Layer 3 of a small transformer language model trained on English Wikipedia (8 layers, counted from 0, width 64).
A neuron's activation on a vector x is ReLU(weights . x + bias), where the dot is the dot product.

Input weights of the MLP neurons that the questions are about. A number n stands for (n - 500) times 0.0017.
n1 (bias -0.026): 708 655 407 321 454 579 579 392 496 591 493 610 359 553 526 281 515 521 212 418 594 559 509 426 609 676 509 665 466 613 727 514 722 317 583 398 613 383 586 386 346 570 491 658 285 566 697 302 603 497 504 546 586 456 537 496 166 434 630 349 276 353 660 559
n9 (bias -0.022): 424 585 312 664 564 608 397 430 383 570 694 636 528 186 343 345 627 474 398 623 317 515 541 415 583 569 467 448 376 569 547 580 553 553 365 556 455 507 542 455 372 594 529 403 534 627 374 486 592 377 514 534 458 597 743 551 596 521 551 477 400 391 452 759
n14 (bias 0.004): 514 488 526 633 424 464 448 520 818 760 435 529 341 461 447 406 486 668 536 393 495 538 746 459 595 481 520 439 495 386 525 518 525 607 432 380 447 521 335 556 415 635 413 324 324 579 541 797 352 359 384 383 577 577 439 581 502 584 668 466 222 507 358 502
n17 (bias -0.036): 407 579 608 487 439 516 551 593 583 398 457 454 483 412 466 621 469 517 438 485 408 408 395 541 506 333 276 437 444 622 540 393 419 668 646 477 507 346 489 695 433 577 567 653 451 539 523 526 561 579 542 562 352 580 587 528 321 633 562 499 603 414 461 633
n22 (bias -0.014): 550 580 387 532 704 499 667 525 367 417 543 526 348 634 476 487 321 544 274 289 519 521 565 423 507 447 568 409 648 509 328 525 435 789 610 531 447 465 559 376 467 460 589 416 647 503 635 541 568 402 474 427 323 530 501 542 501 659 454 530 571 589 607 333
n31 (bias -0.050): 640 336 502 507 334 646 563 773 385 426 524 327 617 514 831 438 457 590 643 205 442 172 534 389 288 522 634 494 535 637 603 534 400 256 653 574 614 519 441 479 527 366 730 322 470 708 485 494 775 584 495 393 489 387 561 216 551 504 606 497 391 501 432 820
n35 (bias -0.020): 509 420 587 530 458 526 488 486 640 610 543 520 475 350 787 494 525 434 732 536 482 402 631 461 581 364 597 385 509 422 615 551 406 349 572 539 401 288 399 490 494 380 750 446 574 496 564 581 498 601 520 499 654 496 609 451 621 521 540 285 439 362 333 527
n76 (bias -0.031): 501 405 669 530 516 726 479 443 447 617 463 658 400 247 420 584 384 408 390 442 598 364 464 617 982 593 327 447 530 517 284 509 682 528 473 596 548 363 364 406 533 611 540 310 478 262 631 486 458 598 651 532 570 457 634 506 555 505 585 526 588 405 410 546
n82 (bias -0.029): 445 478 488 648 383 549 230 608 498 576 577 784 601 389 483 768 472 609 432 381 461 296 587 418 590 443 444 439 720 456 432 610 583 292 657 230 437 357 500 740 656 364 628 371 392 586 421 338 608 428 433 259 552 458 631 522 705 581 262 602 471 546 397 595
n95 (bias -0.037): 426 458 704 311 462 759 435 620 488 503 327 414 468 471 434 637 446 284 597 261 518 507 660 553 618 380 483 313 505 455 519 499 575 396 607 450 517 532 438 374 626 698 491 528 509 237 720 374 470 674 617 570 487 479 453 448 532 501 480 473 576 639 494 558
n103 (bias -0.031): 512 554 334 503 585 642 467 470 608 652 536 391 267 588 543 281 535 611 232 428 511 521 469 378 381 622 547 504 658 565 498 128 628 496 568 432 427 537 457 527 410 512 811 671 539 412 338 540 301 398 646 550 509 458 588 506 500 540 529 223 448 642 710 649
n143 (bias -0.016): 661 485 268 802 679 566 598 607 599 353 515 493 385 452 573 436 500 555 301 354 621 475 760 411 344 534 447 511 508 429 647 429 552 380 403 409 675 499 326 465 657 501 561 506 417 492 630 595 391 600 556 600 526 530 553 503 454 473 445 401 352 468 536 492
n149 (bias -0.035): 606 714 219 485 276 462 553 371 600 496 694 498 482 505 548 236 638 461 443 608 676 626 515 591 194 582 389 308 474 510 302 449 425 186 382 593 398 358 627 656 561 677 435 530 670 471 571 621 474 634 484 555 615 281 541 486 545 658 636 376 593 578 481 631
n158 (bias -0.030): 510 554 375 331 418 522 562 546 595 518 361 456 624 556 347 683 377 608 493 393 557 353 587 233 586 571 598 441 326 308 527 564 636 624 690 307 526 516 546 349 682 574 466 487 398 668 740 551 432 518 464 651 358 413 685 437 357 388 511 660 553 596 365 455
n167 (bias -0.027): 576 540 83 363 295 370 501 583 525 642 465 550 404 627 452 296 689 674 633 572 410 421 427 343 535 606 553 435 453 538 445 328 653 397 432 456 365 490 370 483 660 499 352 746 565 523 499 583 572 567 497 586 491 609 439 521 402 488 568 555 556 659 676 526
n168 (bias -0.027): 510 452 348 595 509 600 393 429 675 664 468 692 625 540 670 494 474 433 573 559 605 483 631 415 558 504 412 391 672 476 276 632 403 250 490 426 574 351 471 487 516 596 742 384 449 485 531 509 481 557 455 264 578 491 578 360 402 622 531 643 513 601 385 366
n179 (bias -0.022): 466 562 460 585 430 445 595 439 327 676 426 335 495 568 391 469 466 625 586 668 482 581 380 417 719 262 413 599 392 546 499 484 603 642 431 538 301 683 471 471 333 513 643 409 533 455 475 719 445 583 467 553 430 569 558 264 729 456 398 439 420 443 639 494
n183 (bias -0.022): 383 534 447 532 365 452 397 441 421 598 514 513 530 345 535 520 533 377 569 456 690 528 659 597 467 361 596 467 376 417 664 691 571 596 433 470 289 419 511 504 450 514 523 254 347 490 502 579 602 787 498 436 383 450 466 609 591 623 547 380 436 671 665 430
n186 (bias -0.017): 457 627 674 382 611 644 491 575 563 441 411 400 482 724 422 535 551 359 344 529 290 413 682 560 485 501 512 442 543 404 397 248 573 535 487 499 539 548 519 506 694 517 434 579 545 561 512 427 392 465 541 274 482 511 468 439 292 698 601 612 573 449 753 439
n201 (bias -0.003): 459 496 418 482 497 587 418 550 410 368 560 673 519 418 388 611 554 370 689 546 543 541 519 475 486 475 591 582 810 320 627 439 405 506 571 553 473 474 634 424 495 517 590 551 329 458 449 313 651 494 447 505 536 493 380 534 530 598 693 404 422 356 442 595
n204 (bias -0.035): 626 782 774 497 550 659 485 294 458 484 493 488 564 614 256 514 488 549 514 453 473 421 580 548 653 423 419 388 291 446 406 534 579 346 577 622 328 652 586 304 623 636 261 533 366 595 613 443 443 196 387 447 279 456 599 456 522 688 453 635 426 436 482 712
n211 (bias -0.018): 397 506 550 693 406 522 300 529 354 689 443 337 548 474 514 560 546 492 581 362 575 533 736 363 394 413 479 506 444 527 744 704 506 475 625 601 308 418 536 311 388 704 432 451 436 625 451 411 500 460 608 395 462 392 637 363 473 567 508 586 505 616 565 590
n215 (bias -0.028): 440 433 449 413 363 731 437 452 439 370 367 538 445 592 474 521 447 475 420 580 323 435 669 535 478 626 439 527 405 693 551 702 582 440 644 474 469 371 697 538 589 623 617 330 317 624 564 425 574 710 300 346 539 434 529 560 481 395 552 506 562 553 433 468
n236 (bias -0.044): 609 628 348 629 705 425 622 599 472 529 406 490 547 644 412 200 646 733 423 434 560 378 517 421 569 604 582 417 417 551 509 495 675 446 450 356 551 532 577 601 533 378 536 536 547 547 497 352 424 497 359 373 602 280 535 483 396 466 418 618 556 658 439 775
n251 (bias -0.015): 493 535 594 360 612 553 531 472 502 511 466 567 514 552 390 564 434 656 584 509 382 685 538 569 574 442 559 220 587 320 432 346 551 400 542 446 427 660 561 428 343 601 521 457 542 314 413 559 479 570 620 373 559 452 709 507 571 438 309 525 452 439 683 544
n259 (bias -0.029): 347 582 406 648 507 613 460 644 540 498 341 733 484 570 386 729 391 499 532 405 508 526 366 390 409 455 389 598 410 637 395 385 266 551 363 614 523 475 656 373 577 652 401 272 570 627 546 594 440 681 379 516 483 680 667 644 323 523 567 506 403 423 392 595
n269 (bias -0.017): 711 256 514 538 513 381 516 574 536 483 527 452 524 415 537 632 396 405 598 390 710 407 481 372 597 399 548 459 539 596 704 353 459 359 380 552 562 622 557 631 514 399 572 518 512 500 332 406 581 515 592 406 463 592 618 422 406 627 465 462 561 568 451 487
n281 (bias -0.029): 542 501 401 631 581 543 448 699 491 406 446 553 458 379 477 681 715 641 494 528 575 425 618 493 410 502 485 283 498 439 456 336 627 472 481 488 517 338 486 334 606 451 711 385 379 371 656 438 579 456 506 516 507 414 452 537 380 525 649 453 478 657 619 618
n283 (bias -0.023): 583 584 538 440 517 565 418 575 347 565 637 604 392 436 582 513 467 504 554 440 483 530 695 471 575 471 435 574 579 402 513 406 550 499 400 474 445 338 561 565 354 423 512 437 429 525 479 644 551 666 320 596 330 325 543 568 616 476 499 476 562 420 455 517
n291 (bias -0.026): 287 504 507 537 617 374 659 454 370 419 424 445 581 506 380 524 701 594 562 469 560 539 426 458 388 227 528 595 476 537 565 520 445 649 349 438 486 555 531 623 604 604 589 454 272 318 523 412 580 604 656 442 622 302 482 652 346 594 462 604 388 479 487 600
n299 (bias -0.019): 518 713 221 534 447 468 469 560 406 425 449 428 388 619 399 565 454 433 455 740 441 617 312 363 409 473 498 572 543 497 340 384 578 384 485 555 535 631 421 708 505 533 529 667 403 684 563 497 631 595 499 432 444 493 558 412 497 539 531 527 370 601 481 511
n319 (bias -0.015): 615 451 406 470 419 514 565 614 540 442 402 628 387 682 460 411 554 553 286 479 431 442 436 710 459 499 485 605 520 372 483 394 488 420 520 436 723 516 401 631 453 404 713 544 620 637 562 532 331 563 548 373 705 615 438 566 632 437 581 433 505 590 377 389

Each question shows a token from some text and the vector x that enters the MLP there. A number n stands for (n - 500) times 0.0068.

"\"": 599 399 372 797 313 479 519 471 724 470 645 505 591 748 757 612 315 139 554 424 365 694 640 398 413 610 486 652 318 529 390 770 385 727 249 455 608 279 432 558 463 310 525 633 439 328 634 433 492 397 387 504 496 585 445 449 525 320 377 550 564 370 682 620
Which neuron fires most, and how strongly? n143, at about 1.5

" 1996": 674 453 294 781 325 580 296 424 704 683 605 519 720 754 715 586 526 226 677 490 311 544 522 602 470 731 515 585 194 572 301 434 446 638 248 594 647 448 518 471 465 431 416 699 402 368 448 343 450 395 609 439 279 563 314 540 587 283 340 529 483 446 608 601
Which of these neurons fires most? n167

"\n\n": 572 450 360 637 283 550 423 463 771 389 623 547 391 796 735 587 463 280 649 378 484 621 483 651 444 641 355 553 195 551 381 648 530 857 286 502 602 429 497 582 599 444 497 624 314 433 568 291 436 335 708 458 504 462 557 510 420 294 255 379 465 507 663 519
The two highest activations, in order: n143, n1

" Side": 676 372 503 646 563 451 320 569 678 589 479 383 612 808 627 570 527 344 736 604 384 745 518 715 542 713 413 495 72 351 279 581 409 654 394 580 625 448 409 541 367 432 412 566 398 452 550 387 381 425 495 543 341 527 377 654 660 340 263 453 340 307 497 750
Which neuron fires most, and how strongly? n204, at about 1.4

" Association": 551 396 415 766 487 551 299 440 640 628 460 450 505 806 617 637 522 344 614 429 286 697 563 724 491 665 628 615 334 434 334 654 393 716 252 553 600 443 479 393 495 400 320 519 399 491 607 470 505 411 599 451 377 552 300 587 784 181 316 317 397 251 581 700
Which neuron fires most, and how strongly? n14, at about 1.2

" However": 516 404 290 638 453 469 440 400 667 492 565 487 599 934 678 549 511 380 644 365 341 629 463 571 609 829 277 610 282 635 293 589 388 724 330 523 590 410 528 619 450 557 566 584 335 339 554 395 430 292 578 448 576 322 359 560 528 481 207 512 494 395 726 446
Which neuron fires most, and how strongly? n168, at about 1.1

" released": 530 435 438 567 380 430 362 434 682 612 668 509 576 836 668 680 475 213 685 381 406 669 578 601 593 685 590 714 273 544 340 605 394 754 193 561 555 350 447 558 447 320 349 637 467 407 462 453 411 389 591 465 344 380 168 418 624 358 371 526 488 460 728 576
Which of these neurons fires most? n183

" |": 636 421 519 602 491 445 392 525 721 598 736 414 669 781 573 762 271 345 624 382 182 720 541 482 431 577 583 589 139 487 455 661 560 789 257 591 659 425 517 559 356 414 516 610 428 353 457 357 485 336 514 337 499 462 402 576 507 224 321 421 530 438 610 556
Which of these neurons fires most? n251

"ena": 610 479 484 604 600 431 440 450 545 441 631 542 610 824 445 598 456 492 535 568 277 692 567 640 464 787 486 510 100 454 298 587 505 700 424 393 737 394 491 391 276 347 448 616 364 394 532 203 578 452 651 483 378 581 433 594 673 333 243 494 504 278 571 761
Which of these neurons fires most? n9

"lo": 593 488 525 614 521 474 410 329 664 556 712 486 565 849 620 692 268 303 679 539 143 701 446 484 477 705 628 502 265 345 303 561 320 680 360 564 648 390 432 545 401 338 418 530 415 402 689 335 569 386 668 529 414 530 365 466 666 459 386 284 491 425 497 738
Which neuron fires most, and how strongly? n35, at about 0.7

" May": 590 397 377 678 319 546 320 503 715 631 506 478 739 712 728 599 304 308 775 425 380 639 348 707 367 816 481 562 276 545 236 488 480 690 322 478 648 457 462 654 337 494 395 650 445 358 522 294 392 326 665 425 434 405 430 490 591 404 321 570 495 456 636 631
The two highest activations, in order: n168, n149

" 2010": 664 534 323 734 351 509 291 383 760 621 619 495 681 876 785 574 478 229 624 460 273 702 415 624 472 636 511 565 296 478 383 408 347 666 326 508 576 511 414 475 557 412 411 718 410 358 474 351 438 268 627 443 393 412 346 639 601 433 406 489 509 390 635 535
Which of these neurons fires most? n186

"ic": 669 440 560 679 417 645 379 417 674 581 550 489 514 658 535 659 394 258 695 361 419 511 570 612 657 749 459 640 254 287 379 590 448 736 271 589 643 329 444 493 562 262 425 566 358 421 611 319 608 335 687 497 436 507 280 575 708 210 363 391 504 281 609 680
Which neuron fires most, and how strongly? n76, at about 2.3

" Mont": 631 357 424 630 438 366 374 551 638 408 485 496 592 804 602 662 304 326 745 636 359 741 381 843 469 709 611 492 352 535 276 449 489 767 363 499 665 431 585 654 337 335 467 596 353 311 533 282 385 389 573 520 318 434 440 503 589 369 329 631 417 435 514 667
Which of these neurons fires most? n299

"\n": 752 586 451 686 247 424 416 477 734 389 619 572 493 803 612 689 425 341 595 485 458 635 315 568 442 641 462 671 182 525 410 598 524 816 322 634 612 322 513 602 418 476 446 663 388 340 496 331 418 265 599 441 435 445 547 549 429 221 366 326 495 595 641 494
Which neuron fires most, and how strongly? n1, at about 1.1

" but": 649 400 421 608 510 543 357 444 597 586 652 352 597 800 672 639 304 237 675 417 424 713 553 555 527 715 478 660 218 633 345 604 379 791 408 442 598 362 515 625 400 455 454 632 297 465 610 242 385 328 605 470 502 305 279 587 483 461 326 416 531 447 733 418
The two highest activations, in order: n1, n186

" Washington": 455 369 539 687 498 463 408 339 605 542 533 443 727 795 618 778 320 378 481 562 278 754 439 744 432 665 636 467 281 412 314 533 518 786 342 513 575 446 540 379 431 374 442 708 354 371 535 359 460 473 603 470 311 585 349 583 723 327 334 447 358 315 640 711
Which of these neurons fires most? n251

" Wi": 539 386 643 776 604 472 403 543 699 491 499 506 648 888 498 700 385 412 670 594 261 605 512 708 415 660 456 558 150 392 340 581 359 730 380 649 466 413 443 553 250 390 508 517 370 555 545 231 414 358 658 539 443 503 348 552 588 318 319 325 458 454 559 641
The two highest activations, in order: n204, n259

" Coll": 459 296 526 661 478 405 424 466 546 560 557 601 592 827 650 748 435 350 666 601 366 653 568 727 460 683 485 574 237 285 370 499 431 818 368 676 584 410 525 611 335 400 415 585 347 589 540 276 481 365 598 565 353 527 390 445 670 279 300 462 253 401 451 671
The two highest activations, in order: n201, n179

"ision": 557 389 509 606 390 362 284 429 633 597 506 667 609 758 762 655 428 407 540 491 336 593 569 667 529 759 452 564 199 359 466 642 469 770 332 553 631 419 499 461 341 398 333 589 403 424 545 427 484 338 725 466 407 385 361 576 789 281 274 521 379 301 499 755
Which of these neurons fires most? n14

" an": 637 506 365 703 535 465 500 565 595 594 565 388 544 777 491 854 275 357 644 427 196 470 437 571 493 734 530 618 257 651 442 711 487 746 333 538 580 311 319 399 613 456 573 599 410 318 654 270 474 344 669 651 409 476 233 467 503 276 355 454 472 509 583 443
Which of these neurons fires most? n158

"ili": 708 474 543 606 502 453 298 354 552 445 579 581 612 810 468 730 297 397 608 639 323 715 438 431 482 832 367 396 270 369 472 638 358 767 366 541 702 507 496 523 387 446 340 602 358 533 530 361 631 265 635 536 440 555 320 474 648 350 272 355 434 385 574 756
Which neuron fires most, and how strongly? n204, at about 1.9

" 2": 723 308 546 700 359 431 341 592 784 578 498 435 678 880 560 698 436 262 642 492 312 663 446 515 478 664 526 597 215 598 473 539 563 674 248 576 550 391 416 507 404 275 551 687 428 322 466 247 462 269 545 396 475 467 373 620 495 337 488 529 518 479 519 615
Which three neurons fire most, strongest first? n269, n186, n319

"–": 629 514 458 638 367 398 233 449 661 446 638 441 699 781 732 650 401 360 793 469 455 631 471 593 389 616 524 522 389 395 388 699 403 724 229 399 646 394 521 573 404 399 503 649 441 212 597 273 243 435 583 621 554 386 423 501 675 401 403 285 532 579 455 593
Which neuron fires most, and how strongly? n149, at about 1.1

" National": 670 485 348 712 521 408 392 518 573 531 478 438 576 871 485 704 518 419 664 572 337 667 553 696 442 737 709 535 232 441 364 551 379 737 380 529 629 367 591 343 452 297 561 602 316 339 642 310 422 493 508 549 420 517 288 592 616 195 312 385 359 359 567 647
The two highest activations, in order: n281, n201

"ck": 576 327 505 473 341 515 376 403 781 614 618 485 782 805 541 647 328 458 601 610 350 687 331 603 391 744 380 555 161 395 443 578 521 698 318 568 616 513 424 553 386 282 472 575 433 555 634 247 481 484 608 577 441 481 504 629 629 425 247 353 396 275 478 677
The two highest activations, in order: n319, n204

".": 522 352 368 634 440 649 405 476 778 574 605 552 484 780 652 724 397 345 687 296 389 735 465 560 410 589 519 615 226 589 281 664 382 777 418 358 581 346 543 607 546 407 437 586 272 567 467 348 540 241 659 387 612 471 405 583 492 379 222 379 545 356 626 522
Which neuron fires most, and how strongly? n82, at about 1.4

",": 599 386 405 706 398 584 340 397 641 537 655 430 617 760 661 694 332 261 637 245 375 752 520 468 277 593 611 772 157 548 379 657 473 738 335 470 623 403 521 599 506 366 497 664 432 263 475 356 441 438 541 554 539 476 453 498 485 318 388 383 489 447 783 546
Which of these neurons fires most? n143

" guard": 637 430 448 764 324 582 412 462 598 630 649 463 597 788 474 660 459 280 668 537 284 654 435 627 495 825 377 655 303 472 424 702 389 781 403 511 713 365 499 512 472 409 434 592 542 382 424 323 379 477 567 372 274 572 208 604 616 548 291 406 308 323 477 577
Which of these neurons fires most? n259

" sound": 664 501 348 685 375 426 414 576 575 612 556 418 487 795 591 681 403 294 719 554 339 532 577 646 433 822 454 666 66 380 368 623 485 694 372 513 585 382 432 670 365 332 463 653 543 460 567 423 347 510 542 631 301 447 183 571 577 297 336 415 521 388 538 690
Which neuron fires most, and how strongly? n283, at about 0.91

" like": 607 576 429 605 545 568 311 485 778 599 683 457 498 793 627 765 409 264 692 445 363 699 474 566 450 822 353 474 171 466 456 600 462 641 244 533 532 415 301 617 224 424 429 482 443 435 538 361 377 380 582 546 436 499 234 581 719 447 345 382 485 505 657 527
Which of these neurons fires most? n14

"bor": 555 381 457 635 392 562 519 465 646 561 636 628 631 787 541 704 390 352 658 516 201 664 378 670 391 746 470 551 250 434 305 504 519 623 449 594 610 508 393 436 347 456 425 536 420 508 501 251 458 367 770 451 481 484 279 588 786 214 278 472 434 281 614 721
Which of these neurons fires most? n251

"r": 633 499 543 668 423 460 482 348 596 521 638 427 695 748 565 597 356 349 693 439 159 731 523 508 413 755 516 649 231 425 369 664 438 737 305 545 707 351 425 471 256 233 418 583 415 317 676 342 454 488 647 472 507 596 354 546 688 471 370 326 406 490 493 679
Which of these neurons fires most? n35

"rina": 645 456 548 688 571 546 452 403 662 494 651 414 623 831 494 691 309 351 588 496 347 750 483 643 458 840 457 514 176 325 410 403 419 706 448 409 587 380 582 474 293 410 446 489 409 312 552 396 530 272 522 438 419 661 411 640 712 461 228 359 509 370 521 754
Which neuron fires most, and how strongly? n204, at about 1.7

" was": 541 428 369 688 444 605 369 423 778 633 590 352 593 740 567 659 141 242 629 301 264 583 530 678 542 842 488 624 402 536 452 640 361 889 321 538 526 318 546 514 448 469 367 534 478 373 552 410 511 340 633 443 535 437 312 562 535 375 306 420 406 534 573 567
Which neuron fires most, and how strongly? n14, at about 1

" The": 597 462 282 672 569 503 343 387 632 528 557 460 533 801 631 699 488 319 613 434 389 653 420 776 510 603 385 561 151 642 378 694 440 798 372 482 613 443 525 497 495 408 624 566 211 348 625 272 410 412 577 491 416 244 418 627 449 435 265 557 561 449 603 558
Which neuron fires most, and how strongly? n291, at about 1.8

" replaced": 634 496 475 528 348 537 475 546 648 503 606 433 596 773 643 709 284 293 680 360 257 688 419 461 606 799 492 650 268 581 409 670 399 799 161 536 575 326 435 479 498 403 373 664 496 398 439 323 383 474 633 508 420 591 134 502 499 456 332 562 515 429 665 525
Which of these neurons fires most? n186

"=": 577 438 348 691 415 504 418 419 667 435 624 516 389 853 637 678 502 324 685 376 329 554 519 557 539 634 503 559 210 471 414 564 423 789 144 447 749 433 600 603 516 492 557 594 362 363 562 320 418 261 629 440 688 395 506 585 411 348 242 446 516 507 534 622
Which of these neurons fires most? n291

"iti": 645 558 294 600 486 432 287 469 660 410 673 561 543 770 694 593 476 279 791 557 302 493 344 551 359 806 434 490 319 469 244 511 456 655 327 491 655 453 616 532 341 568 421 698 414 296 668 395 410 302 704 496 536 411 313 387 729 403 369 390 602 476 562 655
Which of these neurons fires most? n149

" \"": 568 520 444 659 477 491 355 591 765 539 556 426 589 804 578 751 477 212 691 501 334 493 442 434 520 681 380 531 167 586 246 737 563 841 284 422 541 389 567 649 372 369 476 673 378 432 543 368 394 342 587 678 466 490 364 468 408 277 386 547 542 424 466 565
Which neuron fires most, and how strongly? n158, at about 1.3